Layer 3 of a small transformer language model trained on English Wikipedia (16 layers, counted from 0, width 128). Numbers have three digits each and are written without spaces.
A neuron's activation on a vector x is SiLU(gate . x) times (in . x), where the dot is the dot product.

Input weights of the MLP neurons that the questions are about. A number n stands for (n - 500) times 0.00086.
n13 gate: 511547653561365536525237398682453407400583582623573283375305587807393543148657317398579454392600555354667402773377569148508573406713390247447741374682598748357607385460625521523557548367723530515470451408480685494431484427528279746394408457652599499309420721304615487594508595667250493287653469202427535523476545433416542494478304463521398597368713406522481331509403386357636269564608
n25 gate: 259406417688397530458525171633475463665357548375555419603627595346692700457256516564508707456331273742606540622581462238677547537551397443528440688490504462515396679610497239438247771622444562459378572428537414531596284541364520417718610615670491447414555400551665463382791553668279704602581384355438593419397515561374561388483630519299438378459496291220399356716535645548525552528770
n31 gate: 379488561508334594535559704291612128706314287518514568357511392611471557378692341738576262529301346490565631476423457555674317473381471432426423302532454712454218432393600393471383414441586622594335712505470435411504471429537499599476804557610292427443534422414461516538551530593559612420677319371481351522506461372216466196434620326521736457637507649534390529533776502556480713239516
n32 gate: 381239506461500452513511518609594313314600706355599610475593738446397651356416468737489703625615339581884434675927590678347505413417637440621431453370954418704256635288668648385419305709688458624641572712540516508552720338406426355376479692627597711348749412300168440574667202385424782468445456603545529586604476389678275430599564481702402341577539398428654506544455390499279594540488
n41 gate: 700502375343624383356361497679466555482746374356665322536664449562574526676397636462476445232304798350512418422484520512471576510432564267463416461587363394595330625769450393481852588591553641472487351788696717560515478487567426645429530570427599574582406464375646436420414657446521798502480436417648775409661777875590348574563367710544578745877410728504629554577513375525676118484352
n57 gate: 443586606508491706292375576635402562543530560508505590446386431269616577614310456453500660545273567384409280619451464370512300582525585640405421678507577460570432475503616525651506504503518658385434421501744554421571517809468594359405595542604765436536603426643670561406624497623492580483569442485276519385461327510713392581294517338551426428716491275390427599423453771502191961457534
n65 gate: 467348530628631493393551607332558569577732284465550409447461429362560590309511463418945456382433651419483242315762245809578654241468368482202437368627231607480411368417524324648426380429681483461616428479489401444389416341361704675429513583432431653371455620484362439509517501470637359361540523438225378594534456308447336433304702364212397489511548290665423455430602632742530574559521
n81 gate: 534480636273547446623619645522414490472478518551531587657607704659442445660475617425450574487250626370550398532428649497506592556513737309537566342422481596749483475410544560455610595615429423603474444394419315582454659540340487545538442457513581410554393467646487399495515558407632534566368682576703413646506523406301487621496483588422685607578633362692669456339445397463548453437442
n93 gate: 501479477572636314388726588451560431324527684698543636255404360368577452675430403578529310371514708482455711434567302608601501406454467635681292415442589407438492495569255306480593417420421529392568822460755597400406537587728463528616429506660465415449524407533380644341590545187159576513430757517499526455648494539221338530723355368265394551454392477472606472553538678537406463462459
n105 gate: 317580329583654532491258274665498454735277622418503393534292491760829485417589389888483505695521573642561481674025207392400418304662347616459449813683660712399620751556230526581519557601686531606494648354496470344604315502630439545616742780745189742377371545409611461746350665449422402549614421130524509542500032619346527591332331492637429500590349754405469741591499390519335633465547
n112 gate: 435474389512443565520490433584513415533444639537533497436525643549535612618472492558509446492573567401498702598611405362491409467498520568397447435662451491632523447629492619401392580518539546376600452487660473441578450579441551347449566604551432706401620429501514530523543492382439560473624531455543265726395666643367588529449516557486503387640461467319479498519472591516377545581484
n113 gate: 478485716564269461296644629422393687600375363668650641568541548563436603673487578426569603492546507696526501684621578585280301410562558509175631551571305121429563434476397399361591434262467478539624554326497572361453847299447531483368577674455694783517480456312499670633577123524515525323485509372445406548802528209615599679599456536537591238669480501777571629485402423389541571447333
n117 gate: 305635469701616580364531292527221302554608517470603559619643547414389596614518390380506469504417464497560438476528374275541558488454348503499627402572505460356556347381583410485604524299451681372458432631460577573676743537568338546635406572477599725658728550520424553377717576164572691462710365658157562318465654369324524445105620555515521539654509654568220533726679536503310358341305
n120 gate: 146472333579658280310600493625599284224298592478496481544546749429638685729432487404370539485526723648553592469355479429407112468625510459483687615598517469391667718462519813252447583417551447344372436612340566471524439265453457745654164477510774700431280686688409608445669521399276727413746516541495659451445734562549541421656727681679543425330566589497438389215581584539669419571442
n133 gate: 508452450704545413816742557586432440428476434455494600444323395765660381385351134532599530479429497509427482664532207407241339257480552273341734811783432447395591413418700733800735164446464567368438467338381482243589507601668589291572660469612484343162478550562455678522249447482482472356534478134316433439446420346415446385755411568307587627121405736578365409469413411666557571617435
n183 gate: 570427558397390546393543521645492543696704528586749385212713673537393619368504243218319446524589404518575575326466573255658573408348314410377822573467318487238409209494529363371414281573413221413518511712335469511656527786822528628543408457451433484488401563450227699413634485611448207600468355622481516116463773331294544312465426670227716614336509452603437512415452260457483480482383
n198 gate: 529486234513533618599436863485496504400490479793451519308582490657291357679607472589435564507654564374761763339456466591419505352533327755738427537503692593571491615648479649607381818631425266707567493414651766522533541537585478465827381456164581287545411809229277364627625425381545265474520545440573416414514383676098631578296490360264552573454512338374509599283376752435494750405517
n230 gate: 426579641556427250620329452602474510382299652651359421402597477495773416640339465393401424634531347483283434475586720474372351505453489445480564657375459401087469452405560760459606498266614610302247468562233518446639711673559446428599596545490649515344670595476450410516563595522460753459440530603383534487389266490514461505487525467571743809445643590431585351478527585306542645512536
n232 gate: 711378230399610742401318414530476607649531685836498529622225608430581334635676447536461459213580466434545557497693482230699417519522745429645426385636458381525429398565579633495639868505403365649434309508490419675381607771351476437415534685439306599420318649361447439630388662718414475649162636543205377648415465134285403850375579430478298484505416627583226316499351484364453575263475
n239 gate: 445433585762512558724445330341654641662679521798424367637359513516480541413363440529544498500473606516585755586391467615264401331648583486472529585229712467582579561327676202487667432419434604544564536629601297415565564897561453424716523651341371635481606716569622387364503671610193496393496570590569510398438637612691875073577373292652469627427591352491544276448576470377667514202508
n245 gate: 457444525516375394685587587529636381420567509611274598271524452648529413487614513368637239464645405245468434599449435547563593648710488338816656313724543648540357341537416493414576250610602511435522456758355466559500587410553504476369356503606517486715576623376459557568263604683314506450294509444691184474662403364461570623305332437394443533558523599425577283384472457525570536443471
n263 gate: 641522267463569673474336562541661434560398428512607397433316702409734322422575381352612377443233632427718087461569519487317584445717545447602388455618526518462535405504681718576483338610445709793350483659572703367612707623549605275289763490539570434269321560515510373436393403403489340234622574446607417494383519637449485408527537507445514287285470420670645438391516475529470674363536
n295 gate: 422522373478329472581574450496523357368503409576713508669373468648410349403481350367391721423497455491455372741558684528291515586615500645530618769581541618625754614240500591658551580275545341331516349356468629598550526509439388548555424520516368619610301446426568375661825628700518401291433563496520612508531592380233363381611610518382242335323419645567435346470474631238482543258497
n299 gate: 627391461402590417344547610556478513289574450669288548374456474361875606649309624372628560627668480352495554309611639367302557466628555384627526593724445521608237356364581580920291549602759269711510432333322388285501249382538618528505309433579265556482538560566614527474513326360602518375213715415511548393664391541376539331288611560356514438422355479322580446510535508635669125342372
n316 gate: 377681696557804519644453741466498432707740381585460466466843504346635577579574703410486442346592421618315556279759570447341230638536467403349434317255583325741463691660542592451725355414582410453530671431361476619378555620478509553511417435443721681631591555625374357490368692479409684710369272532484489435701326354526416428513202468546526545484473512725399766283629399471718765184719
n13 in: 458470678464615441581334410234341298604543429441447501591322464456382657511599405222701472282534495461157415572582329737657349539375382565553486352439440492583422486434798395557287285309319559615474464430430440433324245534489546827506249524472279646518533330535496434334704614395279755455641467372359454586601501518565464421446476476475791740718685373459394289578454473511590390153732
n25 in: 427342536399534504472114424649673456564574399499616407358525474491668421598521569348406704490645577638346445105424510591473189758443410277644536450483516532474624556625548566654500436683488407543626441529558653555443791624665683485316364254235401421438449662482486437400506639709632553451500496568202670515434593621578732608528394446301342441857355476509548549427398394422467654438493
n31 in: 489534462445474602326607535292667440544559274560498553458335421618658480207649611496258585548452538511538442702559493491498446372834394428421526536536548426324664397200813566526495745364595530537623450455533532463588434569564191591318585359673568495616455630325413454709436367605304617552427601563652468455595465440494552316471496517543622679424476694438488523472243631566678314626461
n32 in: 217513631587659484492429523452400494348607516768526463431385691724385318393376587704562434517544506433783410550491455501598603627554724679248222572130519670644354598422558456477570350525497319474590635538574348868553625661642210493518512507548511631429529574390220372690482265563087632562541554594582529485743570347467529426291503302527529478331694477327608671529546616585691527587509
n41 in: 497555563426654377538567547711517592622716518459436526520383371249586465220089515427561465293442422615234641684239385469217423439553258276408444847348491483355434707440439350336571463584439525599407419419612691341568422674737512405555573465341435437532504426513343661897400438227369384572485450509430595388458478640718582522363284534421357433437652557544434534459451539514622478733405
n57 in: 384500283459422354660490566636387624541505604555450476519602652483574423515413515521532551538612358196301667606475538284552744456534659535494549560564694592406498573529527551685329449515627551461413446346501519499571654537533509380635661558258370334500566615668581451444419648518603456348409558506375587401400405386535389453589412581583417488441413241394661419393580679643293768637662
n65 in: 570356408492636587572709682230780699480702394527437635312668441497621593400698539473572287371517641614531491247550472724506690377463283400413589459606679467317347485648415324431196375423578472373276612431542589656255184429656555613438713389471688306488504572690562473524280428559607608669363621563324498369532495247579525514505411489243637266256568496566637511657367438489505589646564
n81 in: 524533548467421301566394522445415523516575661555736498556315410535462517506443471603371521566548407568623468490542517496657724595453459650720433399378342644430347728409437445569627502734497603359340453517449515388333315516481343492615736533427324447490369460531439434533673426578656346587530489489581644473399692597553468681524563545509566576529631646472460361580506393490424594344458
n93 in: 574662545389725518564478518480351603539572564604562296619638324540580613538327616469500556533608481520662733578552628267492509662476441467531376595344541501411611627622646191526668308615383466430488659612212412453623182579567500419415426531386570487489512548389404573603484466593544745600360524415182404494277711539505379649467590636517688480699368642531410607813374415435488434685450
n105 in: 512448369553582482425392435410620687536617483251582411545645524608573414406565441371367691809631310578373480517290511420565745517539414354702527754348385695718435589488684516289572464616633657712548262506480549324393558585375447537285604357802476373164354581637550818446387327509719296684567486350843718616411380447434357604243629367690398636301570656612557453696384564652157489533499
n112 in: 367486298448406466531443493469426475384227476480587576413555553542588646576477196377391340494633408536610447576552457508296495439459615280435598415650475490433460390446342436589554321617483438432435615431488624526427456728298534350501512426371482436423460430579502421545493467479339553446560717495501481456507517583419536554458476471527555545599503524322430530458510527443309379348342
n113 in: 513541542468594187423760454660469534373408458592642711580652595427528366465401369480463585227356504497349670585478465674632430430546356745471466273798358645545735530378225688500409582541615622500413298476455291492450427601472550388533578558718495581536302264496501533495638954409272639494504624237433543629297601473300555691451468602446673396350621653394318570498579521641421482702728
n117 in: 428463428504557597207604675338419404579582545545466512604471529656392539461407371509654327534595618515492471442564371481637205687452426515406607589420442529776438720601632643603504360497318598559513501706265472511391875463683455572482503653590636355673760416398409590469474579413525500434594557502376604394483503712634436260441301284593793412553529567394571476529415576264548731403448
n120 in: 608639593548449439245411511581522255673335636543461380575405462583455487404456648510519479744582629475549448606567832537418130462406254691510471535597703309399524371347572740410287277493477220461398695636461728657420536420472506534426445428514718825627482301460638577427567621180412662483388484662664533393389535615508367650669407556713448417457675357363260429318468662490706521506498
n133 in: 403489602575310512532643336586396677380291415373469489641644352556648608603505615421582581518564442632506528520436637297610433630482432390519736356468375418488555367542606375972575487196533428633416435668440128488685685557639591468464549791568411522497329449238809470426339559610380319354556541485495590304367709506644231609522616475339691342804217423263340513415641721405466379504333
n183 in: 455790657687290524571341450465407401409631391614596459561394348664141660685578666820436732409331551561455719382536671364491275299538457670418557370413453329449665266545350356613396658469744351366531671393640399436537508587557545484536620674273301631433400402467429438541386507368610679795376656527650481529478619363395632243423754462441480413562423628709434466247282490470444479207597
n198 in: 519566477584368513470512462687402222661400417592424506675479440433515385304348491487587606558494536675572439649464284480552643500535564380543569408708504604367364498435565629380266813832352495364852516556342633344445430478556600606654300780729355491630433485407703514547517408535407542498506462601645582207404348478326237409448415787364711379468606461624364200523510708604691561488816
n230 in: 538292555600461464468449378539471530577332454761686631629623642569512349402509509489552517528287132450547509424706339569623302401432449635469417467441526405559463573470381584365637432357447522301477622619460533431549523475470367473358408619612573202509441675593547527509446480555642416434554435798423649641463536581836629622581524543411398539656556454401524307483438547420439682650520
n232 in: 505281403444467558628191586409442615681660485723491461553529549378466449266523369525638388246346504414323749401394375354372493513590512536630526314356291411621465729660610479493548728692530569798681268507593331462368359753450710525645451798818364509430336514424570527432502606520562302614430582687413304642664238307393380614409642462325703485542399536409585568627254473376351411406513
n239 in: 326456579820550460453562628339684640359640281718626367377452499457521588602392594562535619459504447698503607544678247341559671456624514354360476402239485707652519503377604450259366456466634447552636585378391437465461634380676563445350355453371717486248671526223414340700435392410511523395321312397477241552415380478593677450775650297426568469369312393556341450422493612436525496775583
n245 in: 572428529644410620496251418448628429592688674709350492394235586777637312500651732494566369354582338171440502484465220499383516627635523593619440480563618495319481512591499597516538285547463384413524509618367442648433417498431454590450533521575528677618614665464619493525276720447511505457355544569738523227625239448445571539427472490590415418762561641558450477428547471543533415342399
n263 in: 436312482331417561430441566409557534532425598579666561733581578548669446573374385629604302816595635339441526476464434503729485272381214384834435656606405571633443411593724671489406667280434341507399580540593641449517464525470753501782361483556365495499573523406421560210322394615480468455598510472437494623482543593445593631407780602555403482506566342370535620567538629324505492301474
n295 in: 541434532287766662552524642451605596583811496454635670537715644313543363645539394734398704494551574547352544460601453493629541509637475427690465651466486717572629621379331433656671526685529545635480489731405721397539491467576583706557570365523460715571439558638534707743340587671617521116530466447526378453386355392449541540443506606547445491717422675621558593469685407352397456512475
n299 in: 556442495451453493523532520585531451404447627562586463671611555578465648404437704474536744743310681309630381719538434437553499424510628498438323523553521579525692426768576493707447499606603445384389230763321648421428598255220189766624389658424413246517494518444584427516491456568529409390595648316336406528598795692497312757560746603470690216341456394432458557579290737493411627282519
n316 in: 500426396283507607545501319629429587692751661474736577306574517475476444315309229450771405641507636716521465528255554578506475725610560633566666720648512548241508586482189432552336632513440423469679636434501576875561436553510279452518668490347406529517193403386491381637614343357610504274481460648363419385226481565205331490555541458361178354371367428426755490476396479451496553798463

Each question shows a token from some text and the vector x that enters the MLP there. A number n stands for (n - 500) times 0.0067.

"'": 527634556561597592542506408621435679616543548411339675644695412430630471505605589501544536608440315441589347717552480496320417627302486400428448432649420574390599420567512549616577566517437404519378399448431531499410390546626438469393465458470325430523513509533510630289461421404483436486408577374544298659495462369540572525476509459447501478464425460426466558576637405481531466478467
The two highest activations, in order: n133, n299

"dale": 529596459540400536424549429424528725571589274574330579704549564520617323351555629564497370600461440461516434748547510530405576563431594394505495465497587651404419416523565569599585527409432406525448590583458478476477429618667348476368596440551628454467626491543453562423560583384478388619572545375513433392430377597520545472636494373385478423553488565469440512534502507505458674684560
Which of these neurons fires most? n133

" ": 396450555449468577559480523526446546516574541404434557637654486315389455506627607482465495498567522313427411588505416496357607716435451563436523455603363675449493318500411515595627632511378457542469605662405544579560390624578567531520448416501497615465434533485373490587594483407432469515487500453561446594491392439550587382775569344556477307438510507495552563584467612600456517452373
The three highest activations, in order: n295, n230, n25

"T": 475544615574631533650394582560450456505499549398407528552570522389409542556570612676481458578376517515660338580490524550462543562430504410404574392542540489470526444374413607739595508454390566530550643494350594491415397443568506554432512543293417496432385581563481585476620580424466564560414516526698426546512265576557515503720488579536516238535515482394453585531548587465574589555398
Which of these neurons fires most? n232

"ers": 514434611562629533522487502592495529625583388394347548605492498428533437449523727509509308588429465521308494669538481618449524421454540496523448434588522607466430474524340546473633538497361515356493579534521499650470357582591455512480436365465460484378540654648461595366493520453510478476410612402609350553548409606368632565513538488480437456553493504398478530603387723434552600452600
Which of these neurons fires most? n245

"5": 501465471415473470539451396572397422604696565415556551565603448447625477389560597531496470494499548422427485657549482485428533505514512565441560369488263619390393340522414568672589623405508698506486584637440485530441433508621563463468535437563486520502652601470469562453717487492402425586402542429646379620403423489639695479577504448427452458413410427496342674611446531461482509585546
Which of these neurons fires most? n120

" (": 453549433364561551627453496506444562589603514376372532572543466536465454511641598490459527489509397393473429637527470504407520647400446462462541395558516696308585463470413550531625564467347599466495798616473504581556393605647700440503422253515440410515450508546432648499553423464476501654454609381466419527497562513546565436594533413541432320459541491405604503569519717633515456408514
The two highest activations, in order: n93, n232

" In": 514713448503539579544457472443460463816623451282518633589525425525515523516595626410447488589397409488536536537530542700476495606467503407489511425497406572444420244546370466587529637358426484551352644598538473504545525580492597451511424348563413439543539432618390615408507455497418421566356535423625508454555361491442529503544568429526502319457526560438627445604403612549521566612263
The two highest activations, in order: n239, n31

"9": 444500377394503461583465352545325402603572540492528511472620422485496513520607568572466476527472578413493495657601500425391466557497568531460622344541287588466377406477458560627569570346493758521542615590412574587466490412644543471518528345488483510584514516501468617517659499424443422477439570487821360561445374421675550388587499474473501483466323462512441684684444491467503526557529
Which of these neurons fires most? n25

"\n": 351583448479426546560408528562450471522667528325435566586544494471381457479591664481421347381634593382576527653473498519326577521398585396465496406587423779488524392538486500524600553398389562548406636551374625619406260506609690565448569404543383577479499473423570572514552516478525510494530584312617503589541619534591562457575584425470564432452630437439478623542496641525381535474419
The three highest activations, in order: n13, n230, n112

"1": 506442329377557473501405378504530649709641529477458592586555460289636472530581591498501470464464348314492434615527430509516446526528577563442484289506220561369370402543520569641595568391479620576452572601449435563423412513564609491486520512437305461524555608602440515528577480393466396564464587488597392546481390473561519455653597454478469479480388431604389571580356681372505602622486
Which of these neurons fires most? n232

" High": 401553451405588527539444388473568398472583380344366511563596503547378626412490600688350370589499482531561549467614462491500567521366439339420440395568428561313622275468343508459487615396312541524558478585393544567505390637533497391426475489477534369592576468536487557484517457445521515569377464489464428529420422508446532460627566395514476316549455457330484538602384487429445616637493
Which of these neurons fires most? n13

" using": 578599625408575667496411479671355430583640483426461474684577457514539557423529670433502389516510436419562441484535536564405531523465392450537620493428462710557525329565315616497524719437366525538463709537419536575383515482452586596422439426508421402448413452517414546551578460481497471408403504346554443545545646620536581445589590387521535375559440381309586599474391553462549535571460
The most active neuron and its activation: n299, at about 0.24

" summer": 430569435490504324550478501482402385508614395500491700702534298455458462521535632456328358613310413360495542656563472461498457586335468438429520461568367488563503413498345508566545663417382562472486537658416529507381424596532402334351520511454445502576667536695417464504557467454544427682462546500531582560460492446546566532641485391461536387466470503409426530593459448406462433567468
Which of these neurons fires most? n117

" to": 584546563551521547584444494569431416431703417479445563621560508482514549460324689479465454493514362390569475604571489538330446599356519525494462398467432781476496342445307521554494522456483569657507526661435439624435442524492479472414498404545427722559457551604401584515563494515412505486435499325503469605531541593594573504556686427512489439444485487395670584645406546477441517453356
Which of these neurons fires most? n32

"ed": 395492428296538443578451451516395522606703431454404606566591397504658420446455630489561610688438584381458441525545556541417500640495425502480570329521417751417394552549424639474548549428370353496439497576348486647483428470370563499451458408491398439459440587681441535302492706455352432475429514467588274546510468459492549527502679528445476494567555558392560562493444579343500481578512
The two highest activations, in order: n245, n299

" The": 543585467643575576523442407493498524613851567390437458757574470387441449477413698474411402513540505403516435689540485530465470600484546303483573483556451625439479371478300549542527598457398606642476554585453617522547526580497606608547469442471418558422457424473448629578544442503484415522455510421524522499553548482568586458559552449539483371512550547406514649506545552387510669514459
Which of these neurons fires most? n41

" her": 430545536607559550542405396450310545546598489433392580676563319498578566535552671529418363623380340450488416569464495548347536654423505297408458432572425626477530496356403616466603547485478556568470525555489668642417387620395526444605415429650390586556442420512497545622489448461525347403537514311547477497513570563487589424544588467493441359359472682487497581602453602403440604548548
The most active neuron and its activation: n105, at about 1.3

" support": 483394486543504600635478428575268502553511453531522563696543289431411584479464637521417441471476514355598562651654529585398529477385359365476703480424437685487491569363239548548462731498507552487366557568371575582476413612647475489427457439440471427541436422561441575408518537514532349520432559458601341622550572570535458494618614426490502474545516412500450448586404457357584522584440
The most active neuron and its activation: n81, at about 0.44

"3": 475445421319498461573326407515456499574597498464473540568632442364692470384513618621478491566500449412416450617606483537487477533447555511389489402480200557354403359573451510695568560395478682613550581515423511597468345570631711516447385425556449512516601563484527524527608507355415449503427582434575445586506414439572604435588475421511426442494382401515368622551441587448516586553520
The most active neuron and its activation: n232, at about 0.28

"7": 485405485336500495584404372596384429618655532431527547516632461501696514397565609587444459492443436387481370636514502391485483527497589591383540367657265592423439370514515522651600607437489647585556565514435519518432481510629574397549490454517453453507628568476426527481681466391495436552494569493703415596488449475641670405552596416570462478534393387530406617627397559407486566632547
The most active neuron and its activation: n120, at about 0.24

"prop": 478542589529639416537498496532483317464560488426553486541551279392407551505537611584548538731404628499459435506513455528435548584418444515499716449541489541440371334427486607482383658529384375498517621518410484617512592431521507571485478567283417395467451479617509651637468667539383553501522550518656575532585667473342517418549538562586492298552397542498450644635392502503638702560438
Which of these neurons fires most? n120

"d": 590513450389575416550518525463526466505744465449413636626553461465700332397506521561539636656440506380525486502506631538408532548533364520439569453512255666423382610456558616539681538398451340588538560507387621630448419437504554492460586485481402433351494527632482589355478603481387457549439476306651471575482403522448438529567725471426444456507489487457533478576404632423426520525530
Which of these neurons fires most? n295

" three": 441473518497463451402404539426390373561598454402451591645595348519430501494421684579446493429551463316447463625490399709438557553433541437552593466486345606424395331414333556525475588459406492515544466532378633653491347492539545518353469349438534501339518530498515608505586350454481333531492545389604556522578578513536612512635424493505541346508333508427454648579443478436497575593537
The three highest activations, in order: n232, n57, n41

"\")": 495490627413597525547580416534456593577697510540419682479574383419512516417513605515429358545630444245442482573522650630287551567372655317452464436496491728391540521583441465463473565396412508489543795562454372548346557358560458548569438424426527557541432571463515555455517458448445475511560612363484441517551568550624582518590519405475578525482455506320423574544426565528436574665528
Which of these neurons fires most? n93

" later": 573442680461528450466539582460387407583651609462445673591573387444619506496451663512371512545428372442516554501564555517359474622350480453585521417591452658409502355410318582573467598377408644590546518534234475613460422578400618492340628446462521534572500438417415666488608458545449403452562466391619555489497520390554574574606499422431351508442452549496444503590305481453510540552508
The most active neuron and its activation: n113, at about 0.61

",": 468552456520598543515423497573504429524571507493339484607644440539550318461412708485528464540521453276496407609530528529442425565430532424458699432610487748396493425571353467479521567447432605602470663572547508500410361570495637506390501397438412472490563587571315559531601458403554526478428575285619514551569489498517574487620540472520459434423606414482505549606462743475567464443482
The three highest activations, in order: n245, n299, n232

" ordered": 473449535433510458537470527538403489544633477457435610711561373426655512450586699520466506565502540356528395535419488622229547579446390466501642442395429743462508433473285617433557664401364536501433527536380428520377363478368557530446458409513455445335547449584366552483583590550469420371462529395506546598522591547554522498573624397475467530529409495305507632544457528349588536638455
The two highest activations, in order: n183, n198

"ing": 595508606632522618555477505551419430699555371395374557463681536484697448482485589482373474586481322464591499590672514654206539587488525563490591438589386822493470440448377616494485641407375480520447490633435757618468346515358503577387451485554518477418437443481401644434528552374431482500490578519614275564469526600439593529525580496560464433460518355327451476551477528377396590455471
The most active neuron and its activation: n112, at about 0.75

"8": 483489431311495464503455400494381382519665479471452639579511407366599494535627588518482508458550422375475444578540442523544436544579573475415522425515402629411345427504489522688490537354451688570542648655427674547490341380483534460467582438508351500476545611569409580539669446352446451495493568425729472551407400405683652345514616439455513459540410357576456574628395537420455602543514
Which of these neurons fires most? n31

"-": 414604518519558552482476528582468542482630495488493454661558586407377451484485625507336448598517488320492329605460488453254458627426430373468600335482456615449435413625291427575533539352363469512495530537449561545447259555606762616474547410608455508519507517440508521527606394399446490509552463349568336538453564532507560415575585411597474323490521530544642494497521725521576580644531
The most active neuron and its activation: n230, at about 0.19

" career": 460486427386557599649479367554413441526619488511465734659563392401425506462530628523359449555350485518598533517572502428191560585398534324571561463592366648564649442533354628489527672401453645404551564539601755547358405596517406501428510390566651533421573652544527511496528508459545489529538609488642501530413531462586611444557523428565506432459421343463432594538371617439547586542519
The most active neuron and its activation: n112, at about 0.22

"er": 506490624717572528461507478601535729687639509372449537544543333636553451287513583468537365620319376489421495615547552512396614429506628480417620407522525611487534450444538509549474619439345384433524548516403491563491547683607522414439535502588550480494481684573549575294492635562426318473652589452569396536530339579436756473606608436506351464414447499578452492560409637468485479376599
Which of these neurons fires most? n239

" at": 499642525453534567664449500546482388570581514357397433673604438625519456429412639498334299546524397450587412599578496485413524649371419569525435391555364673472535359549329480443515553364389466633511696620461591553415437540464546507476543466645497562454476520652440538442449436555488469508461612509577463633549577527538632382552521396377505358482371491390572545600469538349496624415376
The two highest activations, in order: n263, n57

"pon": 520594569647605414592525607481425584675679405447420621621487469608524475380356561355486432503259466497513433406550610576445502542519396441516462426522572556409423340498565596615551459403405398400520437510344443582513475510662369429338490463513550395505665478451491452309393563503349440525491514408446460587485334603590628483704612430407536354616525524417524524567602499548668336545485
The most active neuron and its activation: n133, at about 1.2

" fully": 499607541510492538519589623483400334513622452470447581653565390435609549502545672533478539475384482490480452572517480426374579629369528497529534338564594770414421316398427636425472598453420550453449565548441474500467514501477523471220536497486364516569434497437339717495579476487353389381369471437554464463442628560513519540671526439414560377414481523443455507562342565451471527598532
The most active neuron and its activation: n31, at about 0.35

"bound": 430557410583364438574477574500450694548508392405463579716519310504481541338489537567419468521484446459492454594591608631262516431293375384470469492413456659261429473448365620439496532352411549384428456497410644557452384569606613431292384449512555444458568604625333588464547630516469474545390574378494468466454371531484565518592516476465452369594419485411432388546489454434433520544512
Which of these neurons fires most? n230

"f": 511495450529639460417591507680546407501583410362458623468643281387259584530442525473414576517409677525537476604592558455421583560522535484428658367430380480410447517400606449493662563471478282500346386477315515491451510432566640531321419467478463650564542588408407665457444593360383472587393474548545450518633304653513504384520608559483537394466398534446382472550447380540572424595508
The most active neuron and its activation: n41, at about 0.86

" Baker": 531560532565490503489483436420427498547666439437464648638592483471373435482531718601537291605505475495421532555582566541437598624468421341442493384440510508383561432474416528547614571457451575392489562533490439526419417391553407423432581359442593305377499489546419543430528482446498449620629509367566330573448419611507701579582465375417366490537371511314360551614448523533530568494546
The two highest activations, in order: n232, n295

" known": 454538554471627572536408405594402492657610575329419607690500327465578515484508672496359474477483447437542436552461439641238602440514359453461604428521485673486508467442331640345574672439370596455498672385487573619479461501489562525351500286482348463566462368537352499525660484458457544553475557389609514611418596538560605465604565462464550565565414544583419607557466482480504460675486
Which of these neurons fires most? n41